Layer 3 of a small transformer language model trained on English Wikipedia (10 layers, counted from 0, width 96).
A neuron's activation on a vector x is GELU(weights . x), where the dot is the dot product.

Input weights of the MLP neurons that the questions are about. A number n stands for (n - 500) times 0.0024.
n3: 437,439,761,571,381,513,239,359,686,626,460,536,496,762,364,576,469,631,421,421,344,591,864,218,393,741,307,389,339,543,463,425,662,614,603,395,564,508,740,444,728,641,517,500,639,810,345,391,332,483,653,381,531,487,840,539,549,580,585,495,612,509,178,377,689,366,419,447,370,649,437,319,504,736,720,408,684,639,467,594,400,568,764,384,362,618,533,551,426,452,597,634,487,348,707,509
n14: 399,458,685,525,709,570,473,753,453,217,392,464,547,276,609,457,597,350,493,617,500,681,617,336,381,409,288,393,363,486,740,430,435,515,432,664,478,436,476,530,461,535,534,472,688,320,587,472,669,455,411,539,662,350,451,518,461,513,578,455,500,398,598,631,699,692,493,525,545,345,572,490,468,483,421,552,737,510,414,387,625,324,550,737,382,631,460,370,216,539,415,532,417,605,600,422
n19: 345,589,402,360,516,534,503,574,286,408,380,297,426,509,528,469,227,365,625,497,546,433,403,570,562,515,531,584,456,614,344,579,464,455,472,429,358,550,521,312,667,547,653,683,556,715,567,497,533,497,503,575,432,601,503,673,522,432,575,540,579,390,387,372,456,485,461,469,418,593,633,444,362,399,378,720,524,356,566,599,460,368,618,569,454,570,403,273,475,655,338,420,482,512,545,612
n32: 237,627,472,623,467,538,537,631,233,527,436,407,427,487,696,539,539,570,447,518,668,406,739,552,270,430,447,550,450,732,599,507,462,540,521,368,478,607,292,590,633,468,803,444,273,586,617,465,493,448,694,556,637,337,356,486,528,359,544,444,655,575,552,453,386,480,476,694,403,482,658,406,663,332,451,368,579,427,496,432,472,500,400,436,438,619,393,563,608,623,263,563,535,587,606,352
n47: 512,677,578,558,484,671,462,699,424,561,481,426,607,351,336,472,623,521,591,241,528,554,615,446,433,551,400,472,299,589,564,552,376,330,444,325,491,483,329,426,491,369,506,512,452,503,589,337,426,470,432,390,421,620,350,436,570,404,664,610,346,549,515,629,541,448,373,500,533,439,556,529,420,605,513,348,367,431,510,473,545,434,555,494,634,575,529,551,630,642,708,599,479,692,563,451
n54: 444,443,590,360,550,631,515,571,509,611,447,559,454,488,309,526,775,468,488,571,358,382,566,116,483,442,319,366,559,487,615,353,412,453,595,388,480,660,450,689,445,555,456,574,346,536,465,532,404,471,503,435,435,625,612,710,471,556,353,579,497,431,474,386,460,602,635,497,567,633,493,308,640,450,569,402,563,564,627,701,621,550,574,391,494,457,586,554,404,687,344,427,510,414,588,669
n68: 313,574,598,529,563,573,482,447,534,408,445,566,320,426,548,529,308,497,642,668,446,342,533,471,456,474,615,448,726,459,661,546,475,377,634,564,416,540,580,565,618,362,441,317,478,529,242,268,289,402,357,600,381,567,617,545,674,344,485,531,610,459,608,536,549,365,506,526,648,619,523,368,477,558,462,554,522,564,442,459,459,330,454,477,384,450,302,325,318,404,423,565,358,551,594,587
n93: 654,554,455,543,724,510,559,446,604,354,430,483,500,299,637,609,569,584,319,461,317,600,548,468,490,513,435,395,453,544,473,574,481,554,553,416,595,550,469,337,549,549,430,418,341,423,529,309,524,435,421,789,392,600,530,565,579,603,406,556,535,360,471,416,444,547,395,454,545,565,487,509,273,306,528,517,525,354,514,510,526,425,575,716,538,574,500,442,386,379,608,33,355,342,599,664
n116: 327,515,641,656,577,751,407,625,288,630,372,430,713,456,396,444,497,606,485,461,555,586,551,490,582,552,513,418,351,651,408,478,339,554,530,301,649,506,379,324,529,490,428,503,346,712,707,577,431,554,400,484,562,529,455,513,405,410,472,593,494,708,516,517,450,590,456,634,302,594,401,559,565,624,455,402,595,555,500,345,394,450,472,401,500,574,485,684,597,649,451,683,519,320,568,292
n144: 645,289,510,445,607,575,312,496,394,654,591,577,431,550,665,444,364,514,484,645,497,775,500,459,467,685,641,486,433,276,478,363,564,429,664,415,680,454,579,613,483,352,407,548,543,627,398,373,445,371,477,382,534,469,590,342,316,684,390,672,436,648,405,504,507,543,497,424,490,466,419,540,535,391,114,507,383,350,449,547,395,464,552,261,395,496,549,265,452,527,607,516,432,295,435,545
n190: 349,336,591,522,412,416,778,408,571,279,567,583,360,338,298,455,388,427,531,467,724,536,646,562,543,647,496,608,444,293,673,483,496,633,433,445,389,458,419,559,526,585,653,460,367,474,612,635,484,438,539,622,577,533,411,397,496,546,578,480,478,776,416,610,602,409,479,633,247,449,526,493,489,595,704,269,661,449,692,482,565,523,661,639,543,443,490,639,957,430,337,492,399,522,623,611
n241: 695,423,418,413,500,353,553,529,493,648,528,592,539,649,569,475,535,408,532,535,568,531,570,357,675,679,476,371,472,466,529,339,584,579,286,332,615,382,467,386,593,403,597,424,735,595,643,373,467,582,748,510,465,391,503,317,448,698,700,581,365,552,527,507,530,431,286,326,578,535,447,338,549,345,286,424,510,456,669,530,670,364,414,419,446,675,638,500,696,617,604,702,412,650,626,448
n242: 393,617,272,419,522,521,457,409,608,460,756,386,553,312,577,461,656,645,447,595,549,600,523,690,585,639,423,380,514,531,515,224,602,362,347,282,340,523,336,578,706,528,419,399,389,357,624,663,448,628,480,475,469,459,432,399,373,507,551,184,551,564,476,623,463,633,286,612,634,469,296,621,595,369,549,496,510,420,474,582,438,471,610,482,435,403,703,474,583,434,665,520,521,583,544,710
n288: 661,410,483,641,486,510,263,656,474,583,599,616,385,349,517,609,439,576,248,463,478,460,565,464,426,493,460,642,623,529,472,513,409,531,456,477,469,471,285,372,604,406,429,403,337,442,313,453,557,477,393,567,520,656,628,473,547,264,481,443,497,536,523,625,775,516,471,584,405,550,367,458,483,295,407,584,523,454,724,428,659,486,781,582,296,452,436,493,670,677,490,349,507,394,594,362
n303: 303,404,336,303,473,830,458,450,440,634,571,557,616,670,600,710,590,416,653,444,559,650,268,372,387,577,640,500,394,698,488,384,353,412,455,375,411,479,344,747,625,363,554,437,496,625,544,636,343,599,675,452,396,328,507,559,567,387,539,516,384,480,665,546,525,433,608,299,485,467,360,712,437,581,283,546,385,518,472,611,511,577,370,293,616,450,437,430,680,592,281,267,358,482,535,515
n354: 454,357,525,523,400,564,482,711,444,531,480,424,641,429,352,363,157,404,458,442,714,630,322,631,408,468,468,662,645,569,581,332,653,370,415,449,393,380,509,558,481,642,640,651,547,388,620,593,586,481,416,380,452,401,557,503,487,485,373,459,409,652,513,437,611,521,472,409,462,394,516,534,484,586,672,399,396,644,620,403,525,363,534,605,532,387,384,453,430,346,519,609,567,577,460,762
n356: 358,339,562,469,532,669,490,684,193,447,504,574,398,427,417,384,542,352,702,664,591,524,586,373,592,635,587,360,578,682,660,556,564,601,630,359,543,523,530,507,656,521,524,385,488,567,425,545,430,493,611,521,472,370,416,639,420,434,808,256,269,511,620,525,391,262,641,563,391,476,681,517,609,420,418,623,503,414,533,422,500,406,490,298,418,410,421,529,548,625,325,457,319,442,594,497

Each question shows a token from some text and the vector x that enters the MLP there. A number n stands for (n - 500) times 0.013.

" Cab": 456,577,606,554,459,619,599,461,366,233,477,657,532,500,648,604,519,314,352,380,404,372,508,366,433,431,638,545,304,489,439,495,494,421,320,593,669,397,660,568,577,588,316,566,363,498,543,375,712,401,611,578,438,608,672,484,590,519,390,298,426,303,520,581,356,627,542,408,711,545,376,678,617,275,411,474,627,542,676,668,493,453,291,566,534,633,512,733,406,476,547,708,483,452,328,510
Which neuron lights up most? n93

"el": 516,483,692,609,444,356,604,294,608,516,446,591,386,580,641,674,557,493,434,451,483,431,434,527,383,341,606,595,363,497,367,522,273,435,373,422,493,377,478,449,570,435,508,526,285,526,283,353,757,676,505,584,531,431,494,439,539,512,391,349,410,496,563,690,468,461,610,399,760,519,209,538,658,512,510,605,321,342,570,398,554,463,448,488,395,756,284,558,492,566,437,822,461,502,352,598
Which two neurons fire most, strongest first? n288, n68

".": 489,454,683,455,157,495,426,261,561,475,487,526,436,532,582,572,533,545,375,417,545,560,586,365,411,520,455,525,392,542,371,380,572,445,489,558,725,461,621,347,569,489,398,747,443,701,421,322,573,454,513,576,354,589,748,342,613,384,514,324,522,393,544,654,429,495,557,257,520,613,471,449,579,576,664,732,602,527,488,408,645,370,521,387,541,620,469,594,532,538,509,600,414,538,467,588
Which neuron lights up most? n3

" Earth": 457,574,640,577,294,389,590,269,371,481,431,545,623,483,643,546,495,497,564,647,349,545,378,390,443,435,557,705,256,455,437,264,546,503,542,321,717,477,516,373,423,548,407,532,258,643,425,343,591,453,596,635,287,518,511,449,576,472,367,512,439,442,549,701,348,577,612,427,718,431,421,550,690,311,619,582,523,431,607,564,467,293,387,468,539,508,574,758,484,519,496,698,460,541,298,528
The most active neuron and its activation: n241, at about 3

" Sch": 492,616,685,530,361,470,675,300,482,366,574,771,517,524,635,653,651,332,488,408,435,592,407,515,505,344,646,545,305,584,410,480,563,375,441,589,526,453,619,620,425,634,450,624,363,414,457,298,745,514,391,543,533,416,696,409,538,493,487,275,563,369,507,494,371,499,594,435,646,549,487,498,608,452,429,383,599,346,644,534,573,406,258,758,536,599,455,751,335,402,450,675,499,592,431,468
Which neuron lights up most? n14

" which": 417,427,541,569,244,376,306,339,601,327,547,451,422,366,566,486,521,351,495,528,368,434,490,356,461,666,533,583,460,563,362,535,428,600,379,461,655,335,626,356,551,595,389,640,403,746,384,452,750,572,554,549,313,655,365,387,499,453,392,250,243,389,485,632,442,607,566,493,523,624,444,481,611,531,582,763,596,485,558,336,476,393,418,494,585,610,546,507,527,380,447,577,516,520,290,616
Which neuron lights up most? n19

"et": 678,526,683,612,504,391,534,444,578,486,532,443,396,505,447,612,502,520,438,437,508,583,325,350,428,382,579,647,272,464,423,495,375,417,417,488,653,443,612,564,457,534,489,507,328,649,561,266,766,500,517,543,367,485,475,392,584,461,319,285,328,386,597,792,534,633,553,425,663,586,331,543,600,397,697,535,474,498,645,333,276,509,472,427,668,555,572,753,405,571,485,804,404,465,349,487
Which neuron lights up most? n47

" West": 317,522,621,540,373,406,381,262,422,510,542,570,572,410,566,571,335,376,488,364,335,437,448,456,427,328,571,655,259,371,433,471,580,416,517,474,544,443,685,281,395,485,456,522,431,744,440,368,550,511,443,696,552,428,433,430,509,494,518,487,568,411,513,769,429,473,613,344,647,380,454,505,653,401,537,533,466,426,398,580,644,84,424,605,507,576,706,739,596,487,448,766,559,435,482,604
Which neuron lights up most? n241

"ve": 625,364,728,452,313,634,418,336,494,564,617,421,405,493,610,593,411,417,506,377,475,590,364,319,353,504,633,515,533,546,341,541,436,421,345,605,623,356,554,337,409,431,427,752,406,583,545,404,690,579,393,509,342,496,363,441,450,554,382,284,496,211,588,612,408,540,469,519,783,381,333,485,707,543,786,529,616,500,526,314,363,557,564,509,644,543,531,645,413,458,327,605,384,534,462,528
Which neuron lights up most? n354

" were": 471,504,419,501,260,514,446,231,634,339,568,418,321,462,463,448,444,532,508,550,470,389,496,498,270,520,731,592,554,579,346,388,471,497,471,585,691,462,594,330,492,530,388,653,526,578,553,403,699,673,491,514,530,607,451,505,499,439,498,274,582,343,550,644,409,597,421,379,574,562,426,353,557,531,603,637,620,452,627,347,606,305,376,448,444,630,630,692,368,365,274,645,408,484,321,636
Which two neurons fire most, strongest first? n68, n19

" Call": 333,458,608,657,452,564,579,439,450,283,611,579,543,523,681,547,532,420,429,338,494,550,396,433,491,387,598,618,341,401,372,550,350,422,482,489,677,278,548,447,520,731,457,522,449,569,489,336,787,466,574,742,506,506,391,541,516,576,618,262,609,312,478,580,371,594,338,336,684,478,241,623,571,428,517,528,489,455,655,587,419,488,287,615,599,672,538,682,410,419,391,758,535,443,406,425
Which three neurons fire most, strongest first? n14, n93, n116

",": 413,460,683,582,268,482,451,245,565,487,665,577,424,527,450,589,594,479,447,416,451,412,579,360,477,501,486,642,484,505,311,363,490,422,372,607,627,400,594,326,495,607,487,754,489,641,528,465,662,464,388,599,381,626,671,427,540,420,518,361,616,546,614,776,492,517,576,335,455,572,440,524,450,617,732,764,529,412,598,386,580,341,459,545,650,622,666,647,701,432,344,699,453,503,405,471
Which three neurons fire most, strongest first? n3, n190, n288

" we": 563,480,561,621,281,658,615,378,642,324,593,475,473,608,735,513,551,256,606,469,423,464,389,552,420,604,489,615,428,554,425,487,539,483,466,759,637,469,388,464,520,704,491,685,409,547,451,341,781,543,366,543,638,427,545,450,514,355,459,265,502,417,503,506,334,623,500,425,643,394,353,507,595,549,403,576,557,485,573,365,431,229,310,420,544,702,547,502,440,555,345,644,558,644,325,574
Which neuron lights up most? n14

" Avenue": 389,616,617,573,321,435,483,475,441,331,614,438,536,482,563,610,485,387,587,366,523,452,418,499,437,490,593,774,401,558,305,494,609,445,497,408,660,496,617,308,467,575,529,670,389,730,574,430,755,303,498,571,291,583,335,427,491,615,532,409,602,414,489,715,381,561,606,417,697,462,401,630,637,457,708,547,548,293,546,490,451,345,370,494,703,706,732,762,525,389,402,562,595,525,497,560
Which neuron lights up most? n19

"oon": 337,527,637,568,501,314,559,264,476,502,633,400,462,504,655,572,507,438,481,414,417,446,396,269,414,421,598,746,391,415,331,466,444,504,518,457,723,355,542,294,426,519,405,463,312,590,369,396,764,492,455,458,401,496,276,441,525,465,468,357,440,344,565,797,581,491,472,395,621,428,316,498,620,436,563,588,494,281,420,297,291,433,501,308,531,689,518,657,535,389,648,627,372,379,436,599
The most active neuron and its activation: n144, at about 3.2

"ight": 418,461,617,502,441,689,472,380,517,500,467,424,341,555,766,598,549,399,388,398,525,600,376,316,429,544,634,631,329,567,404,578,387,352,397,409,679,420,572,458,486,524,376,605,259,502,453,265,633,541,523,534,326,538,354,523,542,506,387,337,393,426,632,768,502,523,593,417,678,505,243,329,673,194,448,541,417,369,506,486,449,394,532,366,524,625,449,562,469,403,434,738,563,524,271,576
Which neuron lights up most? n144

" young": 363,605,557,627,246,563,483,254,536,551,555,476,482,524,749,489,568,362,490,467,504,501,458,522,377,359,516,682,369,540,392,369,384,535,429,638,691,457,420,408,557,648,460,621,397,699,614,425,637,384,450,451,368,534,417,512,615,427,489,316,429,369,615,745,329,427,451,421,681,310,399,523,714,517,546,482,481,349,749,466,525,391,368,442,488,708,417,578,485,325,510,641,486,394,298,501
The most active neuron and its activation: n32, at about 4.5

"av": 524,535,693,421,515,516,414,382,344,558,477,633,409,511,634,492,554,377,367,363,485,419,334,481,308,418,471,663,315,518,313,586,393,535,501,476,612,412,602,571,451,313,533,490,338,416,333,303,688,694,641,751,610,481,340,470,470,319,471,329,625,435,478,776,416,557,563,421,640,489,472,430,462,396,563,553,545,419,561,505,461,575,418,613,285,553,278,650,516,704,389,869,399,458,393,539
Which three neurons fire most, strongest first? n32, n288, n14

" b": 647,533,550,612,338,574,520,232,582,479,439,539,412,353,634,618,674,301,532,235,479,492,526,423,405,504,570,579,336,493,250,297,551,529,341,681,590,468,633,694,519,531,385,632,465,570,598,376,682,459,484,393,685,592,642,446,324,511,409,312,450,278,528,581,482,527,555,463,687,337,582,494,647,352,555,672,622,436,653,572,518,375,357,536,496,552,433,622,489,329,414,675,587,439,366,593
Which neuron lights up most? n14

" referred": 294,629,577,515,303,655,563,403,500,511,509,493,357,473,593,627,524,428,449,462,555,409,432,461,382,575,541,521,458,500,360,613,393,458,308,578,649,360,526,595,595,503,414,657,389,580,552,191,705,361,613,650,421,476,392,449,425,488,556,225,405,428,613,660,422,556,622,622,523,508,424,393,453,477,567,432,603,333,672,586,413,355,401,389,499,610,558,683,341,323,438,726,380,522,225,419
Which neuron lights up most? n32

"ative": 394,475,695,537,197,517,438,379,635,709,416,480,379,613,512,549,442,365,539,517,482,445,451,394,372,415,543,659,418,492,340,333,389,361,404,530,588,404,589,392,544,483,346,744,298,622,560,432,760,531,608,555,488,550,350,441,436,452,392,343,400,464,757,756,445,558,575,489,764,501,339,424,640,465,630,506,430,395,521,324,468,445,610,547,633,519,470,569,405,415,531,644,522,452,416,423
Which neuron lights up most? n354

" as": 375,387,665,523,185,444,538,333,708,425,525,634,358,345,546,434,595,361,492,477,533,364,428,338,430,620,649,438,431,387,354,523,245,592,457,584,627,437,569,405,384,402,463,622,367,548,547,327,713,516,532,614,423,576,434,462,304,614,398,270,506,439,581,624,527,593,465,479,481,567,452,340,554,544,655,603,605,334,592,570,425,428,534,375,428,493,440,665,523,260,439,571,334,403,478,512
Which neuron lights up most? n190

" n": 554,464,679,387,344,516,633,266,581,527,505,569,398,356,589,549,637,391,591,344,462,417,476,489,233,384,498,479,346,403,363,482,477,614,302,571,553,551,641,678,597,574,417,576,405,388,352,324,688,394,515,469,665,559,606,422,369,475,350,330,553,507,605,658,390,601,568,398,677,348,536,437,500,403,534,659,479,609,647,606,679,432,318,542,548,600,497,566,588,566,376,790,549,416,374,639
The most active neuron and its activation: n54, at about 3.9

" White": 322,651,590,480,316,480,490,308,506,451,639,501,644,519,565,507,440,335,446,353,519,558,436,423,452,422,508,682,303,482,425,441,583,441,401,500,716,439,529,373,522,624,384,631,331,609,719,410,661,442,441,652,333,586,538,475,474,569,448,383,622,408,607,695,237,518,433,490,703,403,476,513,735,411,614,523,499,296,415,561,430,313,421,676,628,641,598,755,523,330,407,642,618,505,466,415
Which neuron lights up most? n242

"ip": 449,547,735,579,459,271,677,443,454,425,429,463,396,606,502,424,358,468,458,355,431,614,435,575,544,319,468,625,321,540,466,509,296,534,469,502,644,378,627,462,444,411,440,540,253,471,461,293,699,394,592,688,575,360,352,456,442,438,463,301,290,358,525,688,412,519,719,330,774,448,378,603,517,377,624,516,494,520,345,697,422,360,487,563,499,435,445,715,549,608,465,754,432,399,414,552
The most active neuron and its activation: n14, at about 1.8

" position": 409,521,630,616,317,534,437,549,589,512,457,518,441,492,512,605,507,619,404,346,288,547,326,292,423,519,745,686,461,551,362,424,513,420,377,443,622,422,597,588,615,574,333,633,406,596,525,305,796,428,629,437,497,555,381,405,513,519,404,325,473,233,450,680,515,658,569,492,581,567,382,571,695,388,568,541,563,422,725,443,375,271,466,351,557,736,552,571,613,604,489,699,539,525,335,579
Which two neurons fire most, strongest first? n288, n116

"ino": 407,533,752,517,478,206,539,398,491,685,602,438,500,538,439,485,386,441,519,317,535,542,496,427,380,461,534,671,502,498,441,497,495,482,467,454,750,404,622,319,420,387,442,657,302,635,500,456,778,463,567,460,517,470,516,500,476,404,339,392,355,416,610,686,406,453,473,286,746,331,414,596,649,435,794,527,537,364,500,465,650,339,382,629,579,598,484,857,476,532,534,639,489,424,558,551
The most active neuron and its activation: n354, at about 4.5

"5": 634,625,595,432,387,362,483,365,433,451,462,469,485,440,383,684,519,590,514,282,430,556,606,333,431,375,732,533,391,466,305,451,423,550,376,636,622,392,575,286,371,515,574,636,296,510,628,342,844,454,379,618,561,658,411,447,707,502,561,335,387,361,527,682,561,442,577,438,695,523,268,575,430,500,625,588,478,527,548,289,456,301,697,682,499,620,533,518,519,517,371,673,551,468,415,493
Which neuron lights up most? n288

" stars": 486,580,624,453,301,498,597,370,469,522,490,580,469,515,694,510,474,591,578,606,283,390,348,462,369,548,591,636,416,517,370,266,476,469,370,440,619,510,514,397,498,447,538,521,364,699,564,340,737,506,530,587,320,659,345,291,577,553,462,340,465,407,602,722,397,619,465,355,617,583,403,509,516,405,592,543,665,435,766,675,487,402,592,421,529,698,404,809,335,315,501,621,474,463,406,511
Which three neurons fire most, strongest first? n241, n93, n242

"ple": 388,487,763,463,305,537,669,309,596,662,508,565,437,496,547,715,557,564,471,407,424,567,446,370,434,543,462,666,444,533,378,460,439,472,416,631,671,340,516,452,489,574,387,534,272,532,571,417,644,439,516,391,316,534,290,498,451,397,443,339,345,550,673,787,546,499,467,447,704,385,318,326,703,518,593,513,380,334,377,401,442,327,576,524,520,643,601,720,376,355,522,692,495,561,413,552
Which three neurons fire most, strongest first? n47, n242, n116